Layer 3 of a small transformer language model trained on English Wikipedia (11 layers, counted from 0, width 64).
A neuron's activation on a vector x is GELU(gate . x) times (in . x), where the dot is the dot product.

Input weights of the MLP neurons that the questions are about. A number n stands for (n - 128) times 0.0066.
n26 gate: 143, 163, 72, 127, 128, 121, 79, 115, 161, 110, 89, 99, 171, 113, 131, 114, 149, 89, 109, 142, 68, 57, 124, 153, 71, 143, 80, 122, 130, 155, 116, 106, 117, 182, 198, 159, 121, 116, 129, 127, 163, 178, 122, 147, 108, 112, 150, 155, 96, 95, 120, 143, 140, 99, 115, 164, 136, 140, 141, 168, 134, 136, 128, 128
n37 gate: 180, 136, 131, 125, 105, 135, 153, 148, 93, 156, 158, 101, 123, 119, 191, 85, 129, 130, 130, 101, 170, 125, 96, 130, 160, 146, 116, 115, 145, 113, 168, 106, 133, 159, 82, 108, 156, 126, 73, 156, 106, 126, 160, 110, 133, 143, 125, 87, 118, 135, 130, 165, 122, 91, 110, 129, 58, 76, 131, 117, 84, 151, 159, 139
n43 gate: 133, 145, 133, 158, 135, 90, 131, 130, 90, 148, 168, 167, 132, 98, 173, 106, 127, 134, 162, 142, 155, 156, 113, 189, 78, 133, 131, 148, 98, 77, 94, 139, 156, 103, 139, 117, 157, 131, 70, 109, 78, 132, 101, 142, 205, 120, 176, 152, 85, 124, 139, 124, 126, 68, 179, 151, 94, 120, 119, 112, 141, 102, 115, 127
n65 gate: 106, 119, 58, 129, 91, 185, 141, 96, 123, 94, 114, 108, 107, 125, 114, 142, 114, 140, 117, 135, 142, 156, 93, 96, 128, 89, 131, 128, 145, 141, 114, 152, 111, 136, 76, 107, 154, 129, 114, 150, 115, 88, 145, 89, 136, 90, 178, 150, 139, 179, 141, 106, 127, 132, 112, 107, 77, 128, 141, 95, 106, 177, 75, 142
n66 gate: 140, 107, 120, 145, 107, 150, 73, 193, 109, 142, 144, 89, 98, 140, 76, 126, 70, 127, 151, 102, 123, 133, 128, 105, 135, 101, 146, 41, 163, 125, 161, 148, 123, 129, 148, 105, 145, 130, 134, 157, 109, 146, 196, 159, 109, 184, 150, 152, 163, 98, 112, 169, 142, 157, 149, 84, 143, 152, 180, 173, 114, 138, 130, 132
n76 gate: 132, 163, 79, 110, 135, 105, 139, 178, 138, 124, 106, 149, 105, 92, 188, 129, 83, 127, 134, 152, 134, 105, 122, 120, 140, 110, 137, 139, 118, 144, 138, 135, 119, 134, 209, 102, 106, 159, 178, 122, 140, 109, 151, 97, 133, 137, 75, 139, 101, 112, 116, 166, 140, 140, 121, 109, 161, 181, 151, 176, 169, 90, 127, 181
n77 gate: 101, 159, 157, 151, 153, 124, 126, 78, 87, 103, 125, 114, 106, 123, 115, 156, 129, 109, 103, 137, 125, 131, 96, 168, 131, 174, 128, 115, 148, 116, 150, 89, 117, 107, 133, 109, 63, 109, 127, 181, 188, 123, 118, 121, 114, 82, 147, 146, 140, 105, 165, 78, 127, 134, 151, 157, 95, 116, 120, 136, 91, 113, 105, 136
n96 gate: 181, 119, 109, 141, 117, 114, 126, 165, 163, 164, 176, 129, 100, 105, 72, 153, 77, 132, 133, 119, 129, 123, 146, 117, 165, 170, 129, 77, 177, 161, 131, 142, 106, 93, 163, 117, 139, 138, 87, 141, 136, 130, 169, 133, 132, 165, 147, 75, 146, 121, 111, 162, 176, 134, 162, 96, 120, 154, 135, 166, 113, 100, 102, 110
n132 gate: 125, 174, 132, 147, 120, 150, 130, 156, 131, 133, 169, 105, 112, 131, 94, 163, 72, 154, 144, 127, 149, 168, 152, 105, 150, 155, 140, 113, 99, 105, 116, 113, 147, 100, 162, 105, 103, 147, 176, 159, 119, 141, 147, 162, 127, 127, 136, 129, 138, 119, 122, 155, 182, 162, 131, 130, 115, 154, 157, 93, 150, 133, 120, 151
n144 gate: 91, 128, 139, 186, 163, 131, 111, 109, 178, 154, 84, 122, 165, 88, 117, 125, 106, 103, 176, 112, 117, 181, 117, 149, 131, 53, 138, 167, 123, 192, 136, 91, 164, 177, 91, 132, 142, 165, 201, 140, 198, 95, 133, 104, 155, 104, 110, 150, 145, 152, 182, 175, 121, 134, 112, 126, 126, 140, 112, 139, 155, 149, 106, 179
n174 gate: 167, 134, 105, 138, 95, 159, 140, 166, 92, 136, 104, 88, 142, 192, 104, 116, 108, 141, 97, 107, 142, 158, 102, 126, 92, 133, 148, 75, 135, 138, 130, 136, 166, 105, 125, 132, 131, 121, 94, 114, 128, 144, 151, 186, 136, 145, 173, 41, 120, 109, 156, 164, 105, 86, 157, 156, 109, 146, 132, 133, 142, 113, 134, 117
n195 gate: 143, 144, 99, 152, 116, 117, 184, 116, 148, 114, 137, 138, 127, 97, 180, 132, 136, 129, 143, 95, 134, 175, 86, 106, 97, 142, 137, 127, 142, 151, 101, 97, 170, 108, 108, 126, 135, 139, 72, 143, 115, 126, 138, 144, 135, 113, 114, 132, 148, 132, 119, 127, 150, 59, 200, 129, 70, 112, 173, 34, 135, 101, 118, 130
n213 gate: 101, 174, 112, 87, 58, 123, 131, 78, 100, 141, 149, 160, 125, 155, 120, 158, 166, 129, 105, 87, 107, 84, 114, 114, 187, 145, 89, 116, 117, 87, 116, 127, 114, 100, 123, 95, 107, 110, 100, 158, 128, 148, 137, 95, 113, 105, 81, 46, 151, 98, 108, 198, 142, 160, 127, 128, 132, 139, 156, 118, 88, 66, 104, 159
n230 gate: 149, 120, 102, 139, 89, 105, 151, 114, 98, 172, 148, 139, 116, 37, 129, 139, 92, 130, 76, 123, 97, 136, 91, 157, 100, 108, 109, 138, 140, 151, 117, 131, 129, 147, 143, 87, 145, 136, 128, 147, 159, 159, 110, 134, 137, 130, 166, 102, 106, 125, 118, 119, 141, 132, 137, 164, 144, 109, 107, 113, 153, 148, 99, 82
n240 gate: 128, 216, 110, 132, 74, 172, 126, 104, 129, 143, 48, 131, 147, 119, 113, 137, 150, 119, 123, 146, 63, 151, 111, 102, 125, 124, 125, 110, 155, 175, 118, 131, 114, 118, 145, 86, 96, 149, 170, 125, 158, 146, 111, 111, 129, 7, 167, 148, 91, 115, 170, 84, 85, 104, 168, 132, 126, 124, 103, 94, 133, 168, 89, 122
n26 in: 113, 158, 104, 115, 168, 100, 17, 125, 127, 117, 83, 128, 141, 117, 138, 65, 150, 127, 142, 95, 93, 100, 125, 111, 80, 105, 133, 106, 131, 144, 113, 138, 149, 137, 186, 146, 129, 110, 105, 140, 129, 154, 145, 141, 147, 130, 213, 170, 58, 137, 121, 168, 122, 70, 157, 154, 131, 157, 191, 179, 124, 109, 125, 144
n37 in: 134, 131, 81, 104, 87, 153, 151, 114, 147, 119, 134, 153, 131, 168, 180, 134, 160, 95, 83, 107, 122, 89, 100, 97, 136, 147, 139, 116, 103, 155, 122, 136, 132, 103, 136, 110, 126, 141, 94, 124, 103, 137, 120, 136, 120, 142, 177, 126, 72, 96, 109, 127, 131, 105, 138, 127, 118, 115, 177, 104, 61, 153, 101, 115
n43 in: 158, 169, 97, 146, 109, 175, 149, 119, 113, 101, 139, 113, 107, 109, 134, 118, 144, 122, 131, 148, 112, 161, 143, 117, 67, 131, 145, 88, 139, 116, 102, 165, 113, 117, 189, 101, 139, 129, 97, 149, 73, 138, 158, 189, 180, 128, 141, 142, 75, 125, 170, 130, 159, 150, 144, 134, 122, 163, 168, 45, 116, 125, 86, 148
n65 in: 136, 160, 112, 127, 92, 190, 124, 97, 135, 133, 71, 90, 98, 159, 102, 131, 106, 123, 133, 129, 129, 126, 117, 100, 135, 99, 156, 139, 132, 140, 151, 143, 99, 112, 86, 109, 163, 136, 130, 151, 164, 114, 140, 120, 134, 142, 195, 164, 143, 120, 117, 106, 111, 139, 121, 130, 90, 161, 159, 137, 110, 147, 105, 132
n66 in: 141, 126, 149, 85, 130, 132, 157, 153, 119, 110, 124, 142, 120, 138, 126, 87, 119, 104, 120, 92, 93, 124, 106, 148, 157, 122, 125, 129, 190, 149, 198, 143, 137, 116, 140, 173, 156, 112, 124, 88, 163, 168, 84, 135, 112, 135, 106, 87, 64, 123, 132, 90, 89, 169, 126, 148, 140, 123, 100, 110, 137, 127, 121, 83
n76 in: 116, 128, 135, 118, 149, 87, 129, 174, 169, 108, 151, 102, 106, 119, 163, 87, 58, 170, 145, 150, 184, 118, 101, 146, 110, 151, 145, 167, 115, 99, 142, 155, 113, 143, 173, 127, 105, 148, 160, 156, 116, 102, 137, 131, 170, 137, 114, 139, 142, 108, 129, 128, 132, 90, 130, 128, 114, 163, 136, 154, 169, 121, 138, 162
n77 in: 122, 108, 137, 143, 151, 81, 188, 163, 115, 98, 141, 162, 153, 95, 176, 172, 118, 113, 138, 166, 91, 137, 116, 169, 124, 104, 148, 111, 131, 152, 168, 117, 162, 135, 150, 111, 210, 109, 107, 103, 104, 142, 72, 106, 57, 163, 116, 99, 125, 98, 76, 64, 86, 118, 177, 156, 130, 160, 147, 145, 116, 150, 90, 145
n96 in: 122, 146, 160, 149, 103, 126, 131, 151, 149, 100, 88, 133, 82, 107, 162, 164, 153, 133, 166, 124, 152, 166, 101, 146, 106, 119, 121, 167, 126, 184, 94, 131, 147, 103, 138, 112, 136, 94, 146, 96, 147, 141, 124, 138, 182, 161, 128, 136, 149, 122, 119, 63, 148, 101, 167, 123, 85, 161, 146, 160, 158, 76, 122, 148
n132 in: 116, 118, 105, 111, 145, 118, 110, 152, 94, 134, 147, 103, 108, 159, 80, 145, 97, 155, 123, 162, 157, 162, 162, 86, 116, 132, 142, 119, 92, 102, 145, 120, 133, 116, 160, 102, 114, 161, 135, 129, 122, 135, 173, 137, 122, 137, 168, 150, 153, 134, 135, 155, 163, 148, 117, 95, 116, 126, 136, 157, 149, 146, 126, 135
n144 in: 123, 91, 72, 149, 125, 107, 140, 183, 132, 130, 135, 140, 143, 117, 176, 128, 131, 149, 86, 104, 183, 97, 72, 117, 93, 187, 104, 82, 142, 59, 124, 159, 132, 149, 132, 121, 162, 95, 110, 175, 91, 133, 106, 158, 157, 150, 122, 84, 176, 140, 111, 91, 207, 132, 116, 136, 99, 102, 91, 76, 117, 193, 117, 108
n174 in: 116, 180, 147, 116, 90, 144, 124, 152, 70, 94, 106, 116, 141, 126, 120, 108, 83, 111, 139, 176, 126, 199, 124, 91, 134, 104, 108, 136, 119, 98, 90, 85, 131, 131, 168, 120, 120, 104, 130, 130, 129, 127, 168, 182, 123, 110, 130, 163, 164, 164, 118, 154, 152, 158, 107, 126, 127, 136, 110, 131, 142, 124, 121, 127
n195 in: 150, 132, 94, 112, 132, 116, 146, 126, 117, 139, 97, 79, 106, 116, 195, 123, 72, 124, 193, 106, 145, 156, 111, 122, 125, 96, 163, 106, 156, 160, 149, 141, 161, 174, 137, 99, 159, 152, 125, 72, 105, 135, 150, 118, 120, 162, 132, 118, 160, 117, 108, 116, 101, 87, 186, 106, 95, 90, 144, 98, 95, 123, 139, 117
n213 in: 125, 139, 143, 104, 105, 109, 135, 116, 87, 126, 111, 154, 136, 95, 149, 92, 120, 128, 117, 117, 124, 116, 118, 97, 117, 92, 125, 85, 115, 104, 138, 130, 156, 168, 153, 84, 87, 85, 102, 114, 40, 125, 112, 102, 149, 132, 136, 111, 121, 133, 137, 170, 59, 174, 114, 150, 159, 183, 157, 100, 143, 185, 68, 163
n230 in: 133, 138, 103, 141, 111, 103, 124, 103, 113, 153, 146, 80, 137, 127, 102, 143, 113, 152, 93, 117, 108, 143, 168, 132, 72, 148, 111, 114, 132, 121, 135, 139, 130, 110, 155, 95, 125, 154, 80, 139, 94, 154, 149, 161, 120, 164, 157, 87, 108, 120, 136, 161, 123, 122, 159, 174, 146, 132, 165, 108, 129, 106, 140, 124
n240 in: 124, 135, 162, 133, 92, 160, 102, 132, 104, 198, 115, 76, 106, 118, 119, 99, 124, 100, 150, 123, 147, 145, 91, 122, 176, 144, 163, 121, 145, 117, 129, 124, 106, 91, 141, 98, 105, 118, 156, 108, 157, 175, 206, 107, 101, 64, 141, 132, 138, 105, 138, 116, 71, 72, 137, 106, 161, 143, 97, 91, 128, 192, 156, 194

Each question shows a token from some text and the vector x that enters the MLP there. A number n stands for (n - 128) times 0.032.

"gie": 147, 151, 161, 150, 105, 140, 138, 163, 114, 141, 168, 145, 85, 126, 126, 147, 120, 210, 166, 134, 134, 101, 142, 129, 176, 132, 110, 143, 156, 137, 147, 136, 106, 105, 125, 101, 140, 120, 127, 128, 106, 119, 164, 122, 110, 165, 146, 99, 125, 112, 133, 141, 107, 139, 137, 192, 120, 129, 165, 153, 105, 128, 122, 133
Which of these neurons fires most? n96

" 1": 135, 97, 89, 131, 137, 158, 113, 149, 122, 110, 115, 92, 106, 152, 125, 84, 95, 178, 156, 103, 107, 130, 116, 117, 153, 151, 103, 140, 143, 125, 142, 138, 95, 137, 113, 95, 165, 106, 142, 116, 167, 184, 137, 126, 111, 171, 138, 166, 114, 113, 124, 149, 98, 89, 92, 195, 133, 131, 142, 164, 104, 124, 138, 132
Which neuron fires most, and how strongly? n26, at about 5.3

" Bosnia": 123, 126, 148, 136, 142, 153, 117, 156, 139, 123, 144, 125, 132, 121, 146, 114, 68, 130, 148, 140, 116, 139, 80, 131, 197, 168, 107, 96, 128, 145, 141, 143, 96, 128, 115, 87, 159, 129, 111, 137, 88, 145, 178, 180, 114, 153, 137, 142, 124, 113, 147, 123, 122, 97, 160, 187, 107, 114, 188, 111, 139, 113, 154, 107
Which of these neurons fires most? n195

" Ur": 155, 116, 123, 143, 104, 159, 113, 159, 156, 98, 168, 120, 116, 150, 105, 86, 84, 158, 158, 135, 129, 161, 103, 158, 161, 120, 132, 110, 152, 120, 135, 146, 116, 121, 116, 101, 154, 155, 132, 124, 100, 152, 174, 159, 149, 179, 170, 142, 105, 122, 131, 124, 139, 80, 173, 185, 131, 123, 150, 146, 99, 127, 121, 107
Which neuron fires most, and how strongly? n43, at about 5.6

"ci": 104, 116, 156, 152, 131, 167, 136, 153, 131, 161, 184, 151, 120, 90, 153, 141, 78, 182, 170, 146, 124, 163, 144, 119, 132, 141, 119, 131, 151, 149, 118, 139, 103, 156, 73, 108, 158, 97, 125, 119, 90, 141, 137, 145, 84, 145, 164, 115, 93, 140, 126, 107, 156, 111, 146, 185, 152, 120, 142, 116, 107, 137, 111, 139
The three highest activations, in order: n230, n43, n195

"In": 105, 110, 114, 137, 129, 176, 141, 141, 146, 163, 128, 76, 164, 167, 112, 120, 101, 201, 138, 129, 136, 163, 114, 67, 179, 134, 127, 114, 143, 137, 93, 149, 100, 105, 103, 96, 135, 130, 134, 125, 125, 164, 119, 154, 106, 146, 162, 133, 69, 104, 144, 85, 114, 126, 157, 185, 121, 104, 139, 128, 111, 139, 122, 164
Which of these neurons fires most? n240

" of": 86, 116, 164, 144, 117, 166, 140, 152, 138, 113, 146, 89, 124, 132, 103, 108, 100, 194, 153, 128, 137, 138, 121, 114, 174, 120, 112, 150, 145, 119, 130, 137, 73, 142, 138, 80, 135, 140, 145, 113, 175, 170, 138, 137, 116, 134, 103, 139, 140, 120, 138, 104, 78, 136, 146, 194, 139, 133, 139, 105, 114, 136, 137, 117
Which neuron fires most, and how strongly? n240, at about 2.9

"=": 116, 107, 134, 157, 113, 150, 156, 149, 141, 89, 153, 124, 152, 133, 144, 111, 100, 196, 152, 157, 112, 142, 122, 145, 171, 136, 82, 118, 133, 115, 107, 138, 86, 134, 88, 104, 131, 129, 122, 130, 107, 126, 110, 104, 119, 146, 166, 115, 95, 113, 140, 133, 116, 158, 185, 181, 153, 116, 166, 142, 119, 96, 139, 141
Which of these neurons fires most? n43

" companies": 143, 112, 121, 135, 121, 136, 135, 159, 157, 153, 129, 93, 101, 132, 142, 150, 116, 204, 173, 125, 113, 121, 139, 122, 191, 132, 118, 131, 154, 140, 122, 146, 118, 122, 118, 100, 179, 103, 144, 135, 128, 111, 179, 133, 170, 187, 95, 139, 125, 122, 134, 150, 81, 155, 174, 174, 163, 135, 173, 150, 132, 159, 111, 151
Which of these neurons fires most? n96

" Wat": 145, 106, 111, 133, 123, 150, 134, 157, 136, 109, 131, 109, 151, 122, 118, 103, 72, 155, 145, 117, 125, 164, 97, 130, 193, 81, 163, 126, 147, 117, 99, 139, 112, 88, 109, 85, 163, 149, 128, 109, 119, 159, 175, 150, 128, 162, 132, 121, 152, 114, 132, 136, 152, 127, 163, 190, 148, 97, 175, 109, 111, 129, 124, 120
Which neuron fires most, and how strongly? n195, at about 6.1

" international": 118, 100, 164, 142, 114, 178, 134, 160, 152, 141, 130, 54, 144, 119, 112, 138, 85, 176, 176, 143, 118, 116, 113, 91, 161, 127, 109, 147, 149, 143, 124, 137, 111, 143, 126, 99, 122, 123, 133, 139, 83, 149, 203, 151, 105, 166, 131, 143, 97, 120, 97, 142, 123, 135, 112, 182, 135, 129, 168, 125, 144, 147, 128, 144
Which neuron fires most, and how strongly? n132, at about 3.3

" Wol": 168, 152, 120, 152, 110, 168, 110, 147, 143, 136, 148, 115, 108, 157, 127, 109, 65, 134, 157, 139, 121, 153, 91, 136, 191, 118, 112, 117, 151, 127, 117, 135, 119, 147, 105, 100, 152, 140, 129, 131, 112, 129, 156, 155, 144, 155, 160, 124, 99, 108, 143, 132, 141, 114, 142, 190, 154, 137, 142, 130, 75, 123, 161, 102
Which of these neurons fires most? n37

" primary": 128, 118, 130, 141, 138, 158, 137, 137, 140, 143, 125, 53, 113, 110, 102, 142, 72, 212, 189, 134, 141, 135, 125, 94, 169, 125, 113, 139, 148, 155, 123, 141, 106, 116, 117, 88, 127, 115, 123, 150, 78, 147, 186, 132, 132, 152, 170, 140, 122, 136, 114, 133, 112, 150, 103, 180, 162, 123, 173, 131, 119, 118, 146, 150
Which neuron fires most, and how strongly? n132, at about 6.1

" keep": 121, 100, 143, 145, 132, 148, 149, 137, 124, 128, 133, 83, 79, 171, 117, 128, 83, 212, 154, 146, 130, 152, 130, 103, 176, 131, 157, 161, 144, 139, 87, 140, 134, 110, 123, 98, 134, 121, 125, 146, 101, 146, 176, 127, 94, 154, 157, 151, 138, 149, 176, 133, 105, 131, 156, 181, 177, 116, 162, 120, 138, 137, 110, 153
Which of these neurons fires most? n132

" 2001": 116, 136, 120, 131, 95, 149, 112, 157, 123, 106, 80, 126, 125, 120, 138, 89, 47, 166, 166, 147, 158, 116, 104, 110, 145, 157, 95, 124, 153, 125, 125, 142, 84, 125, 95, 110, 167, 107, 147, 134, 135, 148, 125, 138, 122, 166, 153, 177, 136, 70, 126, 171, 127, 121, 130, 180, 151, 124, 184, 154, 148, 135, 140, 151
Which neuron fires most, and how strongly? n76, at about 5.8

" Ne": 124, 147, 126, 153, 113, 195, 116, 148, 143, 132, 142, 93, 138, 148, 155, 89, 70, 146, 145, 161, 148, 159, 105, 154, 169, 121, 118, 125, 156, 138, 150, 138, 128, 146, 91, 110, 155, 142, 127, 131, 118, 130, 148, 130, 122, 150, 159, 96, 103, 107, 127, 135, 131, 112, 156, 187, 129, 120, 155, 147, 115, 105, 135, 90
The three highest activations, in order: n66, n37, n65

" Nationality": 139, 157, 143, 139, 109, 178, 128, 156, 124, 138, 143, 126, 72, 134, 126, 150, 99, 188, 140, 147, 127, 111, 132, 134, 175, 142, 104, 110, 139, 142, 133, 136, 88, 138, 126, 82, 129, 115, 129, 116, 86, 154, 156, 95, 111, 156, 111, 134, 117, 142, 132, 121, 104, 171, 95, 197, 132, 136, 182, 157, 168, 135, 142, 130
Which two neurons fire most, strongest first? n213, n132

" economic": 96, 123, 171, 142, 123, 169, 144, 162, 137, 159, 132, 77, 127, 120, 125, 134, 88, 183, 187, 146, 125, 131, 111, 142, 172, 143, 118, 148, 145, 135, 127, 139, 128, 124, 133, 118, 121, 118, 116, 148, 97, 138, 208, 119, 119, 150, 151, 144, 80, 100, 100, 133, 155, 154, 139, 186, 156, 142, 173, 144, 133, 149, 133, 128
Which two neurons fire most, strongest first? n132, n76

" ne": 100, 129, 155, 154, 105, 183, 121, 150, 134, 102, 141, 87, 106, 118, 159, 122, 84, 136, 164, 179, 141, 171, 88, 127, 153, 133, 123, 126, 151, 112, 165, 134, 124, 131, 109, 123, 179, 146, 114, 150, 124, 129, 177, 116, 141, 171, 181, 119, 94, 120, 122, 136, 118, 107, 151, 179, 146, 128, 141, 129, 90, 111, 133, 113
Which of these neurons fires most? n65

"mel": 147, 118, 120, 155, 127, 156, 130, 168, 145, 122, 150, 129, 91, 150, 149, 137, 89, 178, 151, 147, 136, 140, 109, 146, 178, 148, 99, 122, 149, 112, 115, 133, 107, 106, 114, 109, 141, 106, 143, 124, 119, 137, 170, 136, 118, 165, 131, 81, 139, 154, 147, 149, 153, 107, 140, 182, 131, 115, 166, 135, 114, 111, 113, 125
Which of these neurons fires most? n96

"ra": 159, 89, 146, 145, 131, 141, 128, 139, 135, 146, 189, 117, 122, 136, 141, 93, 94, 173, 161, 123, 150, 133, 85, 100, 174, 129, 106, 121, 155, 124, 148, 144, 89, 114, 110, 97, 184, 120, 119, 144, 149, 146, 160, 159, 106, 162, 131, 108, 166, 124, 91, 162, 139, 89, 124, 186, 103, 139, 136, 123, 116, 129, 113, 147
Which neuron fires most, and how strongly? n195, at about 2.3

" Mau": 150, 139, 117, 144, 95, 162, 104, 152, 117, 131, 173, 124, 104, 150, 127, 113, 69, 154, 138, 124, 137, 152, 113, 128, 174, 150, 137, 127, 154, 152, 125, 138, 127, 121, 105, 95, 166, 137, 128, 125, 108, 136, 148, 147, 127, 166, 131, 120, 140, 112, 129, 118, 138, 94, 166, 201, 148, 125, 171, 123, 98, 127, 114, 100
Which neuron fires most, and how strongly? n195, at about 4.4

" Euro": 115, 132, 139, 149, 96, 178, 131, 166, 145, 135, 158, 108, 139, 143, 141, 125, 39, 158, 168, 161, 116, 133, 118, 122, 139, 117, 107, 126, 159, 132, 116, 133, 132, 164, 82, 103, 152, 149, 122, 114, 101, 136, 164, 139, 102, 165, 157, 109, 96, 106, 119, 131, 119, 127, 147, 183, 145, 113, 150, 116, 119, 124, 133, 105
The three highest activations, in order: n230, n174, n66

" |": 102, 115, 134, 129, 136, 155, 126, 157, 148, 102, 150, 129, 127, 119, 138, 139, 99, 184, 151, 140, 126, 131, 131, 193, 180, 150, 135, 132, 137, 119, 119, 143, 89, 136, 111, 70, 144, 128, 135, 122, 147, 174, 110, 137, 116, 149, 117, 146, 102, 135, 129, 125, 111, 116, 134, 196, 144, 101, 147, 141, 103, 124, 110, 183
Which neuron fires most, and how strongly? n77, at about 1.8

"ti": 105, 112, 158, 151, 133, 158, 149, 142, 137, 168, 147, 150, 125, 125, 154, 141, 95, 183, 166, 163, 139, 139, 126, 126, 160, 139, 104, 124, 138, 120, 125, 138, 104, 135, 108, 101, 170, 119, 120, 124, 123, 134, 176, 133, 98, 139, 137, 86, 78, 123, 122, 134, 159, 126, 126, 193, 137, 105, 123, 118, 116, 155, 112, 139
Which of these neurons fires most? n230

"h": 109, 168, 154, 132, 111, 146, 109, 119, 137, 122, 125, 165, 150, 112, 124, 135, 101, 187, 146, 120, 108, 128, 128, 113, 183, 84, 121, 154, 170, 124, 106, 141, 116, 115, 112, 81, 127, 136, 116, 110, 134, 148, 158, 148, 110, 161, 111, 144, 127, 139, 149, 135, 167, 152, 99, 198, 156, 128, 111, 118, 89, 139, 113, 152
Which neuron fires most, and how strongly? n213, at about 1.6

" Water": 154, 140, 112, 131, 112, 167, 133, 148, 133, 160, 137, 73, 145, 144, 105, 134, 63, 211, 166, 102, 113, 143, 116, 103, 176, 101, 125, 133, 157, 138, 79, 140, 124, 121, 108, 94, 136, 136, 116, 130, 98, 147, 172, 135, 114, 175, 145, 119, 130, 115, 136, 132, 163, 142, 113, 187, 161, 127, 152, 156, 128, 107, 121, 125
Which of these neurons fires most? n132

"|": 99, 101, 126, 146, 127, 150, 128, 148, 131, 148, 158, 142, 148, 144, 147, 141, 70, 158, 134, 173, 124, 109, 126, 166, 167, 137, 109, 156, 132, 124, 130, 134, 98, 134, 112, 78, 153, 135, 131, 126, 102, 152, 102, 110, 115, 156, 119, 126, 110, 110, 119, 142, 104, 109, 139, 201, 141, 114, 147, 132, 99, 102, 126, 137
Which neuron fires most, and how strongly? n230, at about 1.1

" the": 119, 110, 144, 139, 122, 146, 121, 139, 146, 140, 119, 25, 125, 145, 145, 121, 115, 227, 132, 162, 132, 118, 153, 120, 168, 118, 130, 158, 136, 136, 160, 148, 98, 122, 99, 101, 148, 125, 118, 136, 119, 141, 96, 153, 97, 147, 145, 144, 126, 80, 116, 159, 135, 138, 127, 182, 155, 127, 159, 114, 95, 140, 112, 136
The three highest activations, in order: n132, n65, n37

"ken": 143, 169, 140, 135, 141, 155, 126, 136, 118, 136, 156, 126, 133, 146, 122, 145, 93, 210, 138, 97, 122, 181, 123, 122, 159, 145, 121, 121, 149, 142, 92, 140, 107, 104, 113, 80, 136, 112, 98, 122, 116, 155, 179, 160, 101, 165, 112, 115, 122, 119, 150, 150, 146, 141, 99, 196, 142, 147, 146, 135, 126, 133, 86, 136
Which of these neurons fires most? n174

" in": 86, 127, 129, 142, 153, 153, 136, 139, 140, 126, 128, 46, 140, 164, 114, 100, 107, 205, 147, 136, 140, 137, 113, 96, 196, 148, 122, 120, 144, 108, 119, 150, 91, 139, 89, 97, 137, 138, 143, 123, 128, 159, 125, 115, 118, 136, 123, 128, 66, 124, 124, 106, 92, 126, 154, 182, 128, 120, 160, 118, 126, 142, 93, 151
Which of these neurons fires most? n65

"ay": 171, 109, 146, 146, 93, 153, 128, 137, 144, 112, 142, 136, 114, 140, 133, 128, 83, 183, 141, 131, 135, 118, 141, 120, 177, 166, 119, 128, 143, 129, 114, 138, 96, 128, 123, 69, 127, 120, 122, 135, 112, 157, 177, 140, 81, 143, 136, 94, 116, 127, 109, 147, 151, 134, 110, 192, 118, 119, 141, 147, 110, 117, 106, 147
Which neuron fires most, and how strongly? n37, at about 2.1

" business": 171, 132, 140, 146, 150, 166, 152, 160, 143, 140, 113, 62, 122, 124, 140, 151, 69, 191, 172, 118, 115, 124, 131, 102, 180, 137, 139, 149, 157, 148, 93, 133, 111, 112, 119, 112, 143, 115, 132, 139, 96, 129, 173, 136, 136, 159, 171, 124, 108, 121, 112, 128, 131, 168, 139, 183, 163, 123, 180, 145, 131, 131, 108, 144
Which of these neurons fires most? n96

" coach": 139, 182, 145, 156, 131, 184, 149, 152, 152, 120, 135, 93, 120, 130, 131, 132, 74, 170, 149, 152, 121, 120, 112, 136, 133, 147, 120, 151, 142, 131, 113, 134, 125, 140, 138, 90, 150, 104, 139, 117, 111, 132, 164, 136, 127, 167, 133, 130, 178, 146, 137, 141, 112, 184, 154, 178, 188, 127, 173, 131, 116, 134, 124, 150
Which of these neurons fires most? n76

" forced": 99, 85, 117, 145, 119, 175, 150, 136, 139, 110, 135, 74, 114, 146, 108, 152, 88, 195, 171, 139, 129, 152, 124, 112, 152, 151, 130, 121, 164, 142, 126, 140, 118, 131, 119, 103, 127, 127, 108, 145, 127, 134, 182, 160, 119, 154, 116, 165, 158, 117, 158, 133, 96, 113, 144, 185, 180, 142, 146, 117, 113, 137, 94, 161
Which two neurons fire most, strongest first? n65, n132

" Gu": 142, 112, 125, 147, 127, 189, 117, 153, 141, 117, 119, 111, 107, 161, 124, 75, 82, 134, 147, 150, 138, 155, 90, 145, 173, 133, 113, 147, 145, 125, 162, 140, 122, 123, 121, 105, 147, 143, 124, 114, 137, 141, 144, 148, 96, 161, 135, 120, 110, 89, 137, 123, 145, 105, 157, 197, 137, 112, 145, 122, 92, 134, 126, 102
Which neuron fires most, and how strongly? n66, at about 5

"ty": 130, 119, 142, 136, 140, 147, 139, 148, 125, 143, 146, 115, 151, 123, 139, 142, 108, 235, 170, 105, 138, 111, 154, 86, 180, 134, 98, 126, 176, 111, 118, 141, 91, 120, 89, 99, 144, 128, 115, 148, 138, 149, 161, 134, 120, 158, 155, 95, 97, 105, 131, 147, 147, 117, 119, 188, 136, 134, 149, 147, 125, 134, 110, 141
Which of these neurons fires most? n132

"uc": 102, 125, 134, 148, 115, 168, 126, 161, 152, 127, 159, 148, 88, 125, 138, 124, 73, 177, 115, 152, 126, 142, 102, 159, 166, 168, 147, 123, 148, 127, 120, 145, 109, 134, 118, 100, 172, 115, 131, 140, 105, 164, 173, 119, 121, 157, 147, 95, 153, 153, 137, 144, 143, 114, 151, 183, 129, 123, 143, 138, 126, 110, 132, 129
Which two neurons fire most, strongest first? n96, n230

"y": 137, 108, 130, 152, 98, 138, 141, 143, 123, 140, 144, 89, 116, 123, 148, 116, 93, 195, 143, 125, 135, 111, 141, 116, 196, 128, 104, 144, 151, 130, 131, 139, 96, 117, 106, 92, 142, 120, 115, 131, 133, 138, 164, 134, 139, 150, 117, 95, 137, 122, 123, 144, 116, 148, 106, 192, 142, 127, 132, 129, 102, 131, 136, 159
Which of these neurons fires most? n213

"ade": 139, 147, 153, 146, 83, 109, 126, 153, 123, 159, 154, 125, 100, 148, 138, 154, 95, 215, 155, 120, 154, 116, 132, 122, 177, 131, 117, 138, 166, 137, 113, 147, 105, 135, 78, 87, 149, 115, 122, 146, 103, 152, 163, 117, 118, 136, 166, 115, 100, 133, 116, 136, 138, 165, 103, 180, 143, 139, 146, 136, 118, 120, 125, 159
Which of these neurons fires most? n213